Layer 6 of a small transformer language model trained on English Wikipedia (10 layers, counted from 0, width 64).
A neuron adds its activation times its output weights to the MLP's output. To switch it off is to set its activation to zero at one token and run the rest of the model.
A neuron's activation on a vector x is GELU(weights . x), where the dot is the dot product.

Input weights of the MLP neurons that the questions are about. A number n stands for (n - 500) times 0.004.
n3: 502 286 330 553 513 241 947 617 653 400 493 468 215 549 508 608 550 739 451 508 666 499 617 302 538 631 378 499 181 431 616 371 326 562 557 407 501 629 528 399 142 586 382 633 453 488 589 610 465 615 677 397 406 496 575 302 509 519 671 524 683 438 458 711
n14: 522 290 461 462 511 635 587 315 616 423 770 624 620 365 631 445 545 424 265 519 422 555 480 637 492 310 675 534 477 389 627 410 556 453 267 569 463 632 356 410 396 522 506 461 346 224 303 500 703 481 602 267 378 451 340 687 614 406 597 493 758 428 311 699
n54: 421 601 612 280 786 643 437 515 347 429 599 690 354 447 623 266 404 601 461 607 380 439 395 676 506 413 435 292 513 538 508 429 723 429 392 575 469 591 579 265 584 366 399 528 810 480 497 463 580 526 538 626 373 441 465 597 668 477 526 523 484 512 481 437
n107: 601 471 594 347 532 517 481 498 522 512 739 550 462 339 482 495 530 442 366 259 625 454 504 392 361 520 734 710 560 592 529 649 837 459 425 689 748 464 570 539 564 529 493 537 687 412 549 547 765 498 705 483 573 640 520 662 620 498 478 712 645 345 439 621
n108: 411 535 428 487 484 503 397 396 523 749 438 340 658 451 420 619 445 418 635 617 434 255 296 667 366 368 581 539 350 496 506 627 503 523 561 546 668 457 748 242 503 590 601 575 614 518 527 713 522 508 949 294 479 362 306 547 340 338 543 433 636 500 716 534
n157: 669 305 437 501 356 422 375 375 424 487 456 350 319 329 571 550 542 285 461 338 405 597 615 566 457 322 304 394 447 509 699 638 549 626 406 507 588 423 402 680 360 472 522 328 549 371 240 490 744 440 579 363 461 490 239 650 490 430 318 590 621 523 654 596
n165: 431 291 571 705 359 210 470 222 247 317 482 556 827 496 696 624 451 349 312 302 477 445 738 679 686 409 418 443 494 512 439 548 698 578 139 551 612 690 510 628 405 650 589 299 237 710 294 389 490 468 702 488 401 527 358 428 642 452 441 630 514 573 686 544
n168: 438 665 508 553 369 758 338 508 845 269 704 505 379 367 482 613 412 500 407 379 510 627 257 317 432 460 424 640 763 411 336 322 549 644 607 508 504 381 693 565 466 391 606 669 390 439 579 547 413 183 454 277 521 487 358 415 687 361 667 560 522 392 624 534
n179: 400 648 604 604 362 577 590 412 496 821 509 294 668 492 611 837 433 528 564 604 319 462 639 719 492 690 613 518 686 575 571 426 598 79 507 587 687 504 464 363 568 458 294 526 419 425 612 582 477 293 671 584 482 495 430 575 420 599 557 536 732 411 510 461
n187: 592 654 255 411 305 569 519 613 330 415 716 71 443 321 345 607 341 532 592 604 536 883 466 613 279 578 445 447 385 330 335 553 653 452 643 458 619 365 531 407 370 587 598 562 370 619 545 706 627 785 474 355 325 576 414 851 441 445 675 411 433 329 512 482
n195: 742 506 431 436 620 461 433 374 309 520 688 498 727 654 526 526 434 566 370 714 450 411 564 562 408 529 527 256 608 582 273 525 395 520 584 475 733 507 564 294 474 350 327 478 692 350 594 692 426 529 421 544 339 361 612 583 601 628 562 651 436 700 600 476
n228: 377 795 318 590 452 565 474 732 765 565 631 288 581 517 555 644 394 418 397 549 231 669 488 433 485 710 174 609 494 667 405 413 766 500 613 265 473 334 423 417 348 474 684 377 362 466 547 641 428 274 532 463 637 602 608 623 788 636 704 385 515 389 595 641
n229: 633 518 358 327 541 502 451 411 540 280 391 584 444 477 627 543 386 524 340 282 517 557 683 599 545 654 460 527 417 581 516 293 395 385 478 482 465 653 459 374 367 972 523 473 768 576 437 392 515 643 502 705 330 626 555 429 488 635 627 546 419 741 401 618
n333: 541 420 369 611 367 350 542 611 606 851 611 288 346 366 439 239 459 628 589 198 455 497 676 590 539 574 551 532 662 776 460 452 571 431 383 634 376 587 654 418 283 394 348 617 483 628 407 423 232 530 507 443 460 456 465 531 483 641 560 605 547 461 660 688
n366: 671 748 342 525 706 393 530 369 663 534 534 618 335 441 416 505 500 671 509 541 664 517 407 608 658 593 498 163 369 509 612 557 729 325 561 399 586 564 482 557 539 337 469 536 438 474 408 601 781 571 458 525 465 533 357 431 531 357 372 386 561 401 351 406
n369: 562 661 623 310 603 474 461 629 341 684 482 303 354 313 250 511 679 450 338 666 425 564 519 599 352 373 661 504 624 626 537 543 566 519 578 857 641 573 665 502 354 277 400 434 467 189 565 526 649 745 396 428 535 542 286 586 593 298 353 390 602 420 620 531

Output weights of the MLP neurons that the questions are about. A number n stands for (n - 500) times 0.0023.
n3: 423 637 624 465 471 543 624 650 308 659 600 614 470 559 563 495 536 588 435 511 663 446 380 438 472 479 537 749 349 505 571 405 503 314 538 464 372 539 630 472 433 370 476 614 532 395 732 660 547 642 485 412 681 534 596 153 673 296 436 512 606 563 428 451
n14: 692 604 567 463 507 390 275 534 453 290 451 394 390 478 406 532 474 364 492 354 459 482 562 330 469 584 447 371 381 496 529 448 392 624 638 442 454 600 434 557 548 421 491 439 691 306 399 429 271 618 457 563 507 459 541 568 518 530 604 593 415 755 397 724
n54: 519 446 624 622 749 534 447 639 493 500 534 748 388 438 454 415 429 534 432 644 365 390 349 375 553 374 406 371 549 443 625 279 623 503 449 599 441 526 635 578 526 492 668 472 658 577 535 404 495 585 387 663 509 614 372 407 638 474 336 486 498 474 480 529
n107: 527 604 484 486 420 404 520 531 542 320 325 399 437 529 423 514 599 356 486 428 644 505 541 596 473 441 276 350 516 337 457 428 269 541 483 395 371 545 355 541 425 634 472 473 443 605 433 300 534 349 211 413 438 448 495 361 403 466 394 468 555 574 336 520
n108: 596 510 383 650 370 456 489 477 547 572 689 538 272 327 588 503 383 492 592 592 458 498 547 389 395 456 425 694 358 581 556 478 562 496 412 451 562 268 396 550 542 590 499 442 618 416 519 562 418 415 515 477 636 378 540 442 301 651 438 310 476 526 468 706
n157: 411 465 403 367 532 425 428 578 438 498 462 413 407 568 452 440 707 379 528 466 281 563 468 565 379 457 487 461 523 547 688 643 529 469 535 484 727 554 557 539 419 668 494 410 396 445 457 542 422 513 477 441 566 286 649 428 239 699 408 369 467 370 362 567
n165: 464 505 410 498 426 637 482 432 412 635 600 468 672 701 720 440 477 501 595 344 539 569 570 409 502 499 543 564 649 508 517 534 424 516 728 688 465 507 511 588 530 650 309 560 426 592 454 702 650 595 239 254 502 671 697 520 654 472 310 330 446 694 566 633
n168: 593 317 554 450 469 290 415 437 317 671 505 555 707 307 630 497 469 553 483 437 643 557 510 502 284 257 302 484 337 460 374 561 445 280 677 493 514 525 246 621 516 494 393 420 388 439 444 533 498 565 544 615 314 708 331 530 355 657 517 583 451 455 555 500
n179: 491 391 470 422 438 263 484 530 312 296 582 662 473 624 621 403 617 513 589 481 499 586 418 483 482 494 368 656 441 299 444 446 503 801 555 505 439 521 391 468 583 328 524 678 532 384 544 662 531 524 420 488 436 618 646 532 624 377 492 534 264 454 569 557
n187: 330 463 502 615 515 594 603 406 496 482 449 325 406 521 458 617 473 454 614 478 333 586 445 422 474 500 644 438 491 572 615 299 489 679 636 505 417 402 138 397 425 562 421 463 625 549 276 547 311 419 396 608 500 651 499 315 539 537 334 418 461 480 689 561
n195: 516 561 483 515 613 345 444 471 306 501 670 544 309 757 512 502 509 314 568 314 422 588 479 479 644 474 254 431 635 377 646 579 612 459 621 481 501 571 625 441 495 496 510 378 532 388 494 622 397 644 417 587 666 358 485 461 561 597 765 547 653 694 547 505
n228: 443 481 404 584 376 556 297 566 686 371 420 448 418 497 643 373 458 553 553 333 408 456 468 291 673 551 23 652 438 478 462 345 535 464 678 328 519 502 530 578 436 534 651 546 592 574 453 549 450 530 512 405 600 560 651 379 509 604 654 482 525 326 445 582
n229: 572 525 356 330 416 566 712 505 363 434 568 532 641 454 663 493 481 673 423 357 540 526 474 587 539 406 466 750 503 402 615 488 448 644 490 493 575 548 343 410 466 430 717 470 312 512 514 374 453 589 461 688 532 661 668 424 632 383 570 538 500 487 502 626
n333: 452 540 546 404 506 459 483 595 386 772 511 549 481 511 683 368 363 614 627 324 613 529 593 669 207 390 460 381 614 557 545 588 339 300 332 723 529 589 324 434 593 485 314 472 666 545 391 440 188 431 447 399 244 326 476 577 544 671 494 554 374 477 540 487
n366: 544 416 385 552 358 276 366 499 540 615 414 536 565 430 423 419 617 452 430 445 446 534 518 587 591 412 675 393 446 447 497 401 611 675 521 396 422 562 662 502 637 548 316 555 577 435 596 475 492 638 514 657 536 625 461 539 389 510 474 447 478 296 398 642
n369: 560 607 622 643 660 610 258 637 425 516 481 467 643 682 536 496 368 550 453 428 477 378 373 640 483 500 369 587 314 639 311 519 421 609 701 573 497 385 431 630 434 612 537 430 511 404 423 575 303 508 397 595 520 559 337 575 402 355 536 498 391 505 716 271

Each question names a token from some text and the token that comes next. It shows the vector x that enters the MLP there. A number n stands for (n - 500) times 0.0063.

Then comes g, the gradient of the next token's log-probability with respect to the MLP's output, scaled to length 1. A neuron's effect is roughly proportional to its activation times (output weights . g). A number n stands for (n - 500) times 0.00094.

"anc", then "ell"
x: 586 332 491 526 472 458 254 478 545 527 238 627 860 466 486 433 563 518 582 604 596 336 433 511 549 335 358 498 171 505 523 609 552 431 443 438 489 657 219 880 385 601 526 571 340 621 653 552 368 389 407 533 476 441 798 363 397 291 567 675 625 628 529 456
g: 451 816 549 422 541 370 627 672 513 439 597 275 458 542 516 339 276 275 606 678 633 417 722 561 528 316 701 537 637 506 507 429 351 529 462 660 340 461 371 699 554 765 463 712 422 355 448 487 736 530 489 325 360 523 543 459 588 460 340 542 382 604 786 430
Which neuron, switched off, lowers the next token's probability most? n165

"in", then "ate"
x: 334 446 534 674 536 368 575 703 559 646 372 613 727 624 525 478 615 384 673 458 471 526 420 494 348 368 449 649 393 437 742 513 708 553 611 569 682 599 157 785 500 652 585 597 574 452 745 408 403 535 334 491 561 469 744 753 377 488 556 402 763 477 330 501
g: 303 529 361 509 518 394 275 494 461 661 436 598 413 468 244 601 561 352 516 454 397 438 649 431 557 801 471 530 254 457 692 276 543 409 256 509 291 443 541 488 545 411 439 762 252 613 634 512 763 286 630 434 540 463 426 482 282 480 578 514 453 291 391 358
Which two neurons, each switched off alone, lower its probability most, in order? n228, n107

" but", then " with"
x: 351 413 482 548 706 519 389 728 574 542 406 459 677 559 422 501 791 342 290 455 549 460 413 542 392 402 318 624 561 392 393 737 470 453 765 536 676 597 219 800 615 547 303 581 454 511 723 383 421 557 673 475 505 338 684 527 513 659 686 689 631 456 398 409
g: 498 463 562 566 619 296 590 693 704 187 454 529 511 503 578 578 554 455 451 324 642 675 447 584 386 633 528 529 655 395 583 496 565 640 371 516 680 418 593 565 733 550 722 426 490 501 310 377 528 301 420 389 387 834 437 382 360 556 496 928 550 451 346 465
Which two neurons, each switched off alone, lower its probability most, in order? n107, n179

"at", then "in"
x: 433 526 600 596 519 567 468 750 597 508 356 592 695 506 543 323 622 448 590 446 490 432 492 638 330 469 296 606 369 431 683 535 563 464 529 752 523 512 201 890 413 542 510 619 377 411 821 499 293 364 375 611 521 523 837 557 442 489 624 486 725 582 398 280
g: 383 336 286 525 435 510 636 685 480 479 336 727 621 404 181 585 577 510 650 516 401 217 478 580 516 474 461 649 450 329 799 410 600 447 310 404 279 735 568 507 763 506 637 407 426 568 584 571 560 659 467 620 575 400 497 441 613 489 497 572 387 478 830 422
Which neuron, switched off, lowers the next token's probability most? n179

" between the", then " S"
x: 398 381 376 417 680 483 177 699 463 592 385 491 621 552 445 565 655 402 477 525 499 764 360 541 395 395 253 584 540 454 432 634 351 505 793 563 701 684 345 810 532 603 453 621 436 382 745 543 520 515 355 459 419 362 650 584 470 567 751 533 661 388 324 353
g: 369 528 584 515 829 567 370 504 566 483 517 492 380 698 596 660 173 783 674 362 261 444 424 606 299 431 435 421 517 365 446 424 463 499 429 890 552 560 497 484 472 703 594 496 375 603 405 270 411 503 570 708 462 511 572 565 541 478 631 292 416 698 428 460
Which two neurons, each switched off alone, lower its probability most, in order? n369, n187

",", then " in "
x: 390 350 429 443 684 519 321 661 456 646 390 375 626 427 419 538 732 428 378 458 537 630 266 511 479 431 260 549 523 480 529 669 491 442 841 494 640 657 274 862 537 636 456 668 406 416 671 499 444 502 531 518 460 327 661 535 445 597 626 660 740 524 228 445
g: 420 349 547 542 446 485 597 193 563 774 617 706 348 399 368 695 612 400 530 423 562 546 611 336 428 456 703 456 748 307 626 785 679 516 510 583 580 472 491 518 446 736 347 396 410 238 339 429 349 605 525 730 580 487 680 451 409 574 489 546 451 289 507 410
Which neuron, switched off, raises the next token's probability most? n228

" were", then " a"
x: 399 415 443 476 531 595 352 670 531 607 415 361 613 498 342 511 727 398 366 346 653 604 398 602 447 169 377 626 562 407 496 679 318 425 826 446 571 512 248 949 577 478 432 542 386 390 790 491 501 511 481 461 482 345 618 528 469 492 586 666 588 369 362 429
g: 468 746 539 560 464 553 432 251 689 382 560 760 347 363 399 555 514 694 463 506 520 784 455 484 337 337 578 391 470 571 197 615 520 618 588 587 693 326 524 416 492 586 711 381 294 687 543 505 220 602 653 445 490 649 584 450 566 456 450 452 608 498 702 268
Which neuron, switched off, lowers the next token's probability most? n369

" To", then " support"
x: 553 458 434 546 718 492 231 694 421 635 287 583 550 660 364 490 569 450 242 507 551 462 270 368 463 421 473 385 559 434 359 586 380 424 616 479 626 477 173 673 658 544 362 551 497 285 922 330 332 441 578 385 607 320 644 636 391 590 432 430 496 535 385 352
g: 409 504 494 343 506 574 444 530 532 682 628 542 616 686 696 294 431 286 555 369 575 337 320 608 516 402 572 678 617 646 604 456 237 623 314 309 598 476 411 437 576 730 263 491 587 134 473 569 508 452 660 494 514 502 459 663 485 354 507 509 433 356 158 413
Which neuron, switched off, raises the next token's probability most? n195

" Ber", then "lin"
x: 432 321 476 626 678 421 314 788 374 480 446 537 550 478 499 357 529 632 613 184 571 507 390 668 429 397 238 520 438 621 534 635 440 447 528 614 517 534 132 773 642 675 382 659 543 575 719 444 462 385 341 463 397 485 720 496 322 531 667 557 525 693 260 582
g: 616 437 613 369 346 589 621 568 596 355 540 256 611 406 670 391 197 744 546 572 630 604 526 669 416 163 391 451 652 650 525 456 335 455 474 641 513 563 782 552 538 622 544 672 454 442 523 567 433 490 403 360 371 459 590 391 760 514 568 755 375 361 436 698
Which two neurons, each switched off alone, lower its probability most, in order? n229, n333

" b", then "ill"
x: 515 403 405 495 605 389 291 697 415 562 372 307 536 457 476 476 639 395 612 407 524 335 344 471 458 423 164 449 482 467 494 561 370 217 564 504 402 692 244 846 463 651 304 689 412 539 727 384 318 521 241 426 430 364 625 506 381 452 734 456 641 439 473 536
g: 604 275 420 284 620 665 733 728 609 501 341 538 551 491 528 493 443 325 648 408 677 475 493 327 583 369 658 446 468 398 516 739 224 459 583 627 480 569 531 227 431 340 545 658 424 566 643 578 572 588 266 240 405 559 371 465 569 716 237 536 451 554 503 392
Which neuron, switched off, lowers the next token's probability most? n333

"ag", then " of R"
x: 475 343 319 580 442 533 380 671 450 559 435 601 729 471 545 665 625 385 695 369 593 427 455 551 444 471 261 615 498 404 678 484 730 457 607 591 422 592 268 728 629 585 438 482 646 614 768 400 212 408 421 463 478 428 806 547 351 519 556 537 752 551 206 369
g: 394 565 628 431 509 580 638 649 418 456 523 586 415 465 378 384 514 511 752 331 730 810 732 297 395 319 313 425 803 312 555 313 383 646 663 652 679 225 425 598 473 516 491 583 440 464 347 589 494 598 458 735 388 460 623 372 589 594 558 380 409 477 481 521
Which neuron, switched off, lowers the next token's probability most? n179

" -", then " Rep"
x: 446 254 378 523 692 622 402 497 343 627 414 525 581 474 421 512 601 460 451 369 597 678 262 508 499 335 250 576 530 295 534 585 531 484 877 404 765 542 294 738 637 601 423 616 596 370 593 351 398 654 366 457 373 259 694 574 392 583 560 462 647 597 334 403
g: 536 590 539 511 489 728 786 308 573 630 564 655 526 356 587 480 509 547 375 594 301 602 502 566 438 614 500 617 671 506 462 601 631 680 554 490 396 543 503 351 468 728 389 351 590 511 632 551 682 177 345 749 610 383 517 626 429 644 505 204 331 401 226 650
Which neuron, switched off, raises the next token's probability most? n195

"v", then " D"
x: 433 424 533 438 562 456 438 647 438 548 391 532 647 239 457 677 757 579 725 416 495 509 405 470 283 216 225 575 323 494 526 530 519 419 645 596 545 580 152 736 529 701 515 439 567 603 568 427 364 309 461 450 411 562 738 629 293 487 538 565 684 611 392 276
g: 296 421 477 466 432 735 377 581 455 620 271 527 367 541 340 448 361 390 319 344 451 903 577 404 451 351 499 438 587 450 282 608 583 525 731 525 633 626 437 485 499 436 606 620 537 357 291 531 522 410 757 685 307 475 833 531 583 592 526 341 398 553 418 542
Which neuron, switched off, lowers the next token's probability most? n157

" were", then " continued"
x: 431 407 496 448 549 601 387 675 519 609 380 389 607 503 355 474 750 403 349 360 676 611 363 606 492 213 382 618 593 406 477 720 372 463 831 464 602 556 235 948 573 508 411 566 383 388 748 469 507 518 464 437 490 352 625 519 485 503 601 696 601 351 388 432
g: 469 194 559 503 373 334 535 468 414 526 431 415 520 592 578 383 611 237 464 338 384 319 816 590 433 462 497 628 482 511 565 479 731 475 465 473 496 398 413 404 388 693 252 347 375 171 592 496 602 552 519 550 641 416 871 402 444 667 366 424 430 335 393 602
Which neuron, switched off, lowers the next token's probability most? n157

" S", then "P"
x: 277 470 481 350 802 426 323 689 393 579 459 487 576 540 381 398 629 471 581 404 510 383 168 549 385 309 214 411 486 458 535 658 541 470 533 610 548 752 182 753 516 615 513 619 644 429 773 275 543 548 265 448 512 378 594 634 384 406 567 514 586 542 394 464
g: 439 585 273 340 392 654 577 462 553 539 615 675 460 338 470 422 748 522 706 361 366 546 505 564 668 520 490 424 561 393 269 535 557 795 524 528 551 560 432 582 378 512 511 791 454 484 458 414 399 739 560 684 482 429 618 554 460 785 506 420 326 486 55 486
Which neuron, switched off, raises the next token's probability most? n369

" B", then "ech"
x: 461 389 431 484 625 398 436 631 328 755 578 351 591 523 489 439 617 591 728 368 465 449 349 469 391 411 208 415 404 455 667 482 569 453 566 625 378 639 39 766 507 524 398 647 541 571 663 244 295 541 389 441 496 488 625 556 313 633 553 422 770 648 472 400
g: 462 727 459 340 369 614 380 514 603 500 801 415 225 333 713 503 677 423 599 557 492 325 536 666 397 436 596 518 308 672 484 554 507 601 586 585 235 235 609 535 393 599 295 506 446 267 559 735 605 604 272 600 640 406 599 553 487 599 401 512 383 654 471 429
Which neuron, switched off, raises the next token's probability most? n333

" the", then " Gre"
x: 390 391 399 441 707 495 148 683 475 614 425 502 638 596 451 562 664 438 462 495 464 701 322 554 396 439 288 618 554 471 473 645 360 523 802 508 682 718 313 843 514 599 421 583 404 478 721 517 486 558 335 535 452 365 646 574 463 608 749 504 676 399 357 345
g: 332 526 439 601 695 562 508 445 77 547 509 205 437 281 400 539 519 443 601 412 241 538 727 263 575 422 650 544 469 522 428 358 430 641 537 510 446 571 548 514 332 467 403 649 514 680 285 763 621 352 431 555 411 578 379 330 546 296 670 431 390 477 534 615
Which neuron, switched off, lowers the next token's probability most? n187

" h", then "om"
x: 587 265 476 429 634 408 337 628 461 537 269 330 694 670 525 469 649 413 475 389 609 345 210 333 490 503 259 497 355 450 523 617 519 392 502 482 374 737 345 930 560 584 385 630 472 385 760 356 417 575 263 360 381 336 507 453 357 531 468 367 601 387 465 451
g: 400 574 537 213 712 513 324 512 654 508 575 370 341 340 541 507 849 407 295 497 604 234 511 381 378 418 529 432 441 484 725 649 402 504 683 558 428 483 304 415 692 395 785 577 484 449 565 559 310 483 441 399 539 587 311 489 442 418 666 657 421 654 274 431
Which neuron, switched off, lowers the next token's probability most? n3

" s", then "earch"
x: 334 349 559 458 728 410 269 714 491 563 496 391 725 656 546 441 660 339 512 517 592 339 221 536 371 304 263 482 503 347 517 613 483 342 554 522 550 729 331 817 525 637 446 592 551 415 750 336 517 623 203 492 435 296 573 524 420 451 484 450 675 371 561 447
g: 426 683 378 476 392 514 543 605 528 779 352 387 616 295 704 382 457 458 455 775 616 412 503 508 446 411 481 314 773 598 723 400 359 736 472 407 698 515 574 535 682 201 388 235 508 683 429 417 492 671 567 457 621 394 684 583 447 372 426 650 471 458 462 515
Which neuron, switched off, raises the next token's probability most? n369

" of the", then " L"
x: 391 416 387 444 686 499 208 662 463 614 425 460 603 522 449 588 654 431 506 433 491 735 331 527 416 427 262 600 547 457 466 663 406 507 805 479 702 724 329 823 483 637 430 633 383 467 732 520 482 519 364 505 428 380 657 593 463 577 768 507 705 414 280 358
g: 340 283 657 820 636 675 388 420 458 533 314 414 473 485 336 546 548 692 711 539 145 454 541 410 230 412 519 416 489 542 481 429 689 582 341 554 656 497 384 603 471 524 311 386 321 377 524 635 674 686 494 484 401 434 497 387 433 516 447 268 284 638 427 610
Which neuron, switched off, raises the next token's probability most? n228

" into the", then " st"
x: 403 377 399 446 675 506 152 693 508 586 399 454 637 553 450 556 641 404 477 432 529 758 335 515 394 436 285 611 522 444 452 642 385 495 783 513 695 717 346 806 503 597 424 591 371 438 754 477 503 571 303 491 438 406 655 554 440 582 753 502 673 385 322 328
g: 496 257 530 608 518 356 690 604 496 707 433 597 510 687 676 179 499 178 470 497 518 470 502 527 545 552 344 633 516 387 404 637 368 594 524 505 463 395 338 308 606 320 449 671 465 372 460 672 710 481 368 557 511 618 243 309 252 533 478 720 682 610 528 420
Which neuron, switched off, lowers the next token's probability most? n168

" the", then " following"
x: 407 398 405 439 684 504 171 688 499 607 402 481 649 581 459 571 651 414 473 488 489 710 337 545 395 439 301 623 544 472 476 647 387 510 783 512 701 735 335 863 512 602 435 594 378 483 744 520 506 566 305 530 442 393 649 569 462 605 741 497 712 400 346 340
g: 589 632 525 369 258 451 506 787 498 761 566 521 438 619 472 650 554 627 465 790 424 321 576 650 258 540 520 356 401 532 799 452 554 604 560 509 350 556 745 629 441 472 538 299 663 566 547 852 543 443 385 619 577 400 476 534 432 483 704 458 540 351 355 394
Which neuron, switched off, lowers the next token's probability most? n369

" several", then " different"
x: 446 343 414 489 624 429 228 606 554 437 448 595 579 648 462 439 660 322 449 356 609 710 338 527 508 245 205 521 558 461 354 600 437 520 779 416 640 625 371 764 524 547 380 557 428 281 820 515 505 543 350 479 388 346 655 594 422 657 742 584 620 539 406 369
g: 353 411 578 395 796 700 350 467 295 330 565 299 214 588 554 471 476 660 250 403 481 457 384 432 532 435 489 75 488 637 483 547 556 626 483 632 508 557 630 593 534 440 395 473 506 395 419 519 728 285 476 337 594 401 435 720 605 412 618 456 392 354 678 553
Which neuron, switched off, lowers the next token's probability most? n195

"42", then ") |  |"
x: 401 355 460 664 498 530 442 700 497 569 629 643 498 484 309 554 528 521 697 280 740 538 306 525 471 320 368 701 492 628 285 574 531 471 650 628 435 713 323 870 630 402 603 565 431 368 723 311 610 475 684 553 523 488 637 745 258 462 492 642 404 554 338 617
g: 475 465 578 526 291 607 709 605 652 477 594 340 183 290 400 351 571 664 554 511 472 563 491 413 422 447 591 451 516 432 633 504 287 705 533 437 507 527 551 473 780 154 626 221 398 470 547 533 703 364 247 352 711 572 498 622 425 595 573 301 439 438 591 510
Which neuron, switched off, lowers the next token's probability most? n107

"'s", then " U"
x: 407 418 445 555 536 473 293 601 565 685 466 437 686 475 376 440 545 402 539 469 639 601 337 593 403 299 288 550 559 449 343 589 559 440 914 384 702 700 253 777 559 560 430 602 373 360 759 413 464 523 310 583 451 505 758 576 369 518 561 510 653 382 397 282
g: 505 639 251 435 450 592 397 254 642 304 588 635 494 370 506 683 489 746 553 433 267 646 572 646 452 545 663 464 478 504 369 491 735 592 617 574 517 863 532 496 560 627 577 450 656 463 544 486 329 197 549 628 626 455 335 547 532 560 539 152 407 483 523 617
Which neuron, switched off, lowers the next token's probability most? n187

" with", then " several"
x: 361 252 387 482 684 471 263 629 509 545 321 522 574 514 469 572 762 362 267 368 577 701 242 521 408 392 279 541 539 321 450 543 459 501 763 529 607 648 252 810 519 517 381 644 420 367 716 447 393 449 491 403 419 395 664 560 462 530 690 552 561 449 363 352
g: 276 606 478 542 236 343 451 526 558 512 463 682 532 637 542 703 460 552 243 783 566 585 584 655 630 347 566 349 414 560 537 543 424 518 454 431 362 320 639 419 644 607 567 648 382 293 755 683 558 363 638 405 585 427 644 469 692 471 530 872 604 609 485 583
Which neuron, switched off, lowers the next token's probability most? n3

" D", then "rey"
x: 393 313 361 472 649 412 424 718 419 720 421 497 643 563 530 514 673 513 646 409 519 428 264 365 329 208 312 402 332 411 685 561 640 499 443 574 513 653 91 743 413 483 516 513 622 626 671 407 491 393 305 365 461 402 588 584 358 616 602 415 691 693 387 449
g: 812 642 474 745 445 571 655 414 169 564 288 483 365 514 463 457 516 457 773 313 590 442 668 668 528 501 451 432 631 648 550 595 554 613 500 568 502 688 584 366 572 539 490 509 492 674 772 766 607 600 313 495 439 540 558 309 473 658 507 632 513 610 619 254
Which neuron, switched off, lowers the next token's probability most? n3

"ov", then " Alex"
x: 402 548 481 432 577 547 433 621 524 631 369 558 651 274 345 626 784 412 637 297 479 441 467 485 470 287 397 549 419 424 567 616 427 576 688 485 534 501 235 739 597 780 309 379 631 567 523 574 299 227 477 395 371 469 687 652 251 468 709 464 687 579 435 526
g: 481 560 530 553 509 734 652 477 571 643 513 156 485 455 426 364 341 379 409 592 372 831 542 382 448 455 453 393 592 388 368 654 673 391 896 544 692 434 461 456 395 442 713 455 537 410 351 675 463 538 691 646 327 372 517 472 630 405 408 433 231 530 454 562
Which neuron, switched off, lowers the next token's probability most? n157

"]", then ");"
x: 485 391 549 569 544 568 505 528 427 642 336 469 621 554 385 545 697 269 690 327 646 571 311 599 518 284 438 653 659 433 307 787 590 486 776 595 564 576 230 794 721 616 450 618 513 441 691 363 488 471 437 540 411 253 487 683 323 578 487 541 654 425 328 389
g: 648 476 558 490 661 518 559 779 669 418 506 669 363 305 431 719 429 641 299 493 574 284 318 498 239 488 360 753 642 484 457 264 363 449 500 501 388 514 550 579 586 430 661 609 357 603 448 444 523 430 444 569 307 392 556 535 239 322 529 437 231 747 404 463
Which neuron, switched off, lowers the next token's probability most? n107

"ov", then "\n\n"
x: 348 495 497 465 568 582 440 539 465 663 391 591 643 377 289 625 756 513 653 310 502 396 483 499 406 309 360 607 461 448 557 625 451 564 642 522 488 475 218 669 599 721 360 364 666 558 601 447 225 265 549 354 354 550 647 633 202 379 706 485 721 650 464 573
g: 376 394 568 638 390 703 627 451 337 486 713 521 561 523 269 738 410 430 306 537 452 682 444 439 395 669 534 535 615 425 467 472 643 284 776 343 371 477 476 506 448 764 355 708 613 457 474 326 600 516 564 802 496 259 391 567 478 717 384 530 725 569 477 520
Which neuron, switched off, lowers the next token's probability most? n108

"2", then "018"
x: 395 481 587 495 573 362 391 455 479 808 451 632 460 491 373 344 600 666 619 333 547 654 177 501 576 263 292 492 445 531 442 567 524 531 618 383 573 789 406 845 673 372 515 725 630 464 761 375 559 391 252 581 460 220 500 716 427 501 516 477 612 518 447 423
g: 329 686 636 260 769 449 212 553 330 480 488 573 343 309 549 482 465 660 640 439 464 472 556 276 431 461 630 555 558 536 692 464 446 688 537 268 408 767 636 590 275 500 532 558 312 723 399 620 492 467 569 237 557 590 627 345 428 453 568 647 479 326 473 461
Which neuron, switched off, lowers the next token's probability most? n54

" rece", then "iving"
x: 549 428 401 600 560 391 355 697 352 593 101 664 674 580 395 518 665 370 405 444 662 591 261 518 475 345 352 397 308 494 602 627 240 382 475 359 493 592 343 783 651 571 329 547 508 360 677 361 656 633 510 412 437 402 557 498 264 292 530 496 525 544 391 310
g: 538 545 540 628 327 292 303 519 576 492 609 535 524 548 604 158 474 447 658 446 625 380 620 718 342 364 367 378 350 185 504 462 545 512 347 639 635 541 406 413 792 287 379 446 591 610 769 666 503 561 459 496 557 583 519 500 319 646 337 631 384 649 662 474
Which neuron, switched off, lowers the next token's probability most? n366

" sub", then "sequ"
x: 463 307 372 469 552 497 371 697 572 690 504 588 662 681 455 552 669 396 513 403 751 520 279 529 507 556 235 573 409 451 445 441 409 369 621 368 476 593 304 708 697 661 374 521 575 669 843 329 608 459 344 551 309 376 577 625 381 426 658 253 642 564 298 408
g: 735 707 439 415 400 416 384 527 440 468 794 540 632 365 570 483 491 305 396 564 531 686 749 346 617 460 379 663 572 481 549 389 317 596 675 367 474 796 478 378 494 618 454 471 666 694 370 641 785 512 327 609 566 428 444 612 497 412 421 611 436 720 757 494
Which neuron, switched off, lowers the next token's probability most? n229

"e", then "i"
x: 522 286 590 569 558 403 449 479 408 749 320 440 659 419 410 601 709 554 717 321 380 451 376 662 476 412 196 618 414 442 622 763 549 537 630 596 582 445 82 645 630 695 478 716 492 454 616 500 427 403 483 334 310 541 515 678 426 414 628 436 703 656 456 458
g: 485 583 516 309 632 338 439 546 459 569 417 690 381 621 524 455 567 503 628 574 482 232 642 287 467 388 433 556 255 742 834 451 421 471 259 347 338 441 492 567 603 364 465 357 666 309 385 504 612 428 545 471 515 612 653 443 579 405 625 722 580 545 810 288
Which neuron, switched off, raises the next token's probability most? n157

" Minister", then " for"
x: 343 677 488 564 624 541 399 699 502 554 252 632 492 506 336 455 675 492 624 374 567 663 295 577 470 362 441 516 561 419 586 550 323 541 605 603 461 603 138 675 643 596 651 745 634 482 881 475 213 431 482 449 515 383 660 516 521 484 755 390 508 620 410 397
g: 539 522 350 476 678 495 534 559 800 665 275 521 597 520 318 579 361 382 628 746 393 549 340 628 459 567 378 599 567 675 583 364 410 474 549 396 646 531 663 467 661 426 323 493 685 356 471 736 444 363 592 297 753 487 266 419 624 464 363 370 510 261 296 471
Which neuron, switched off, raises the next token's probability most? n168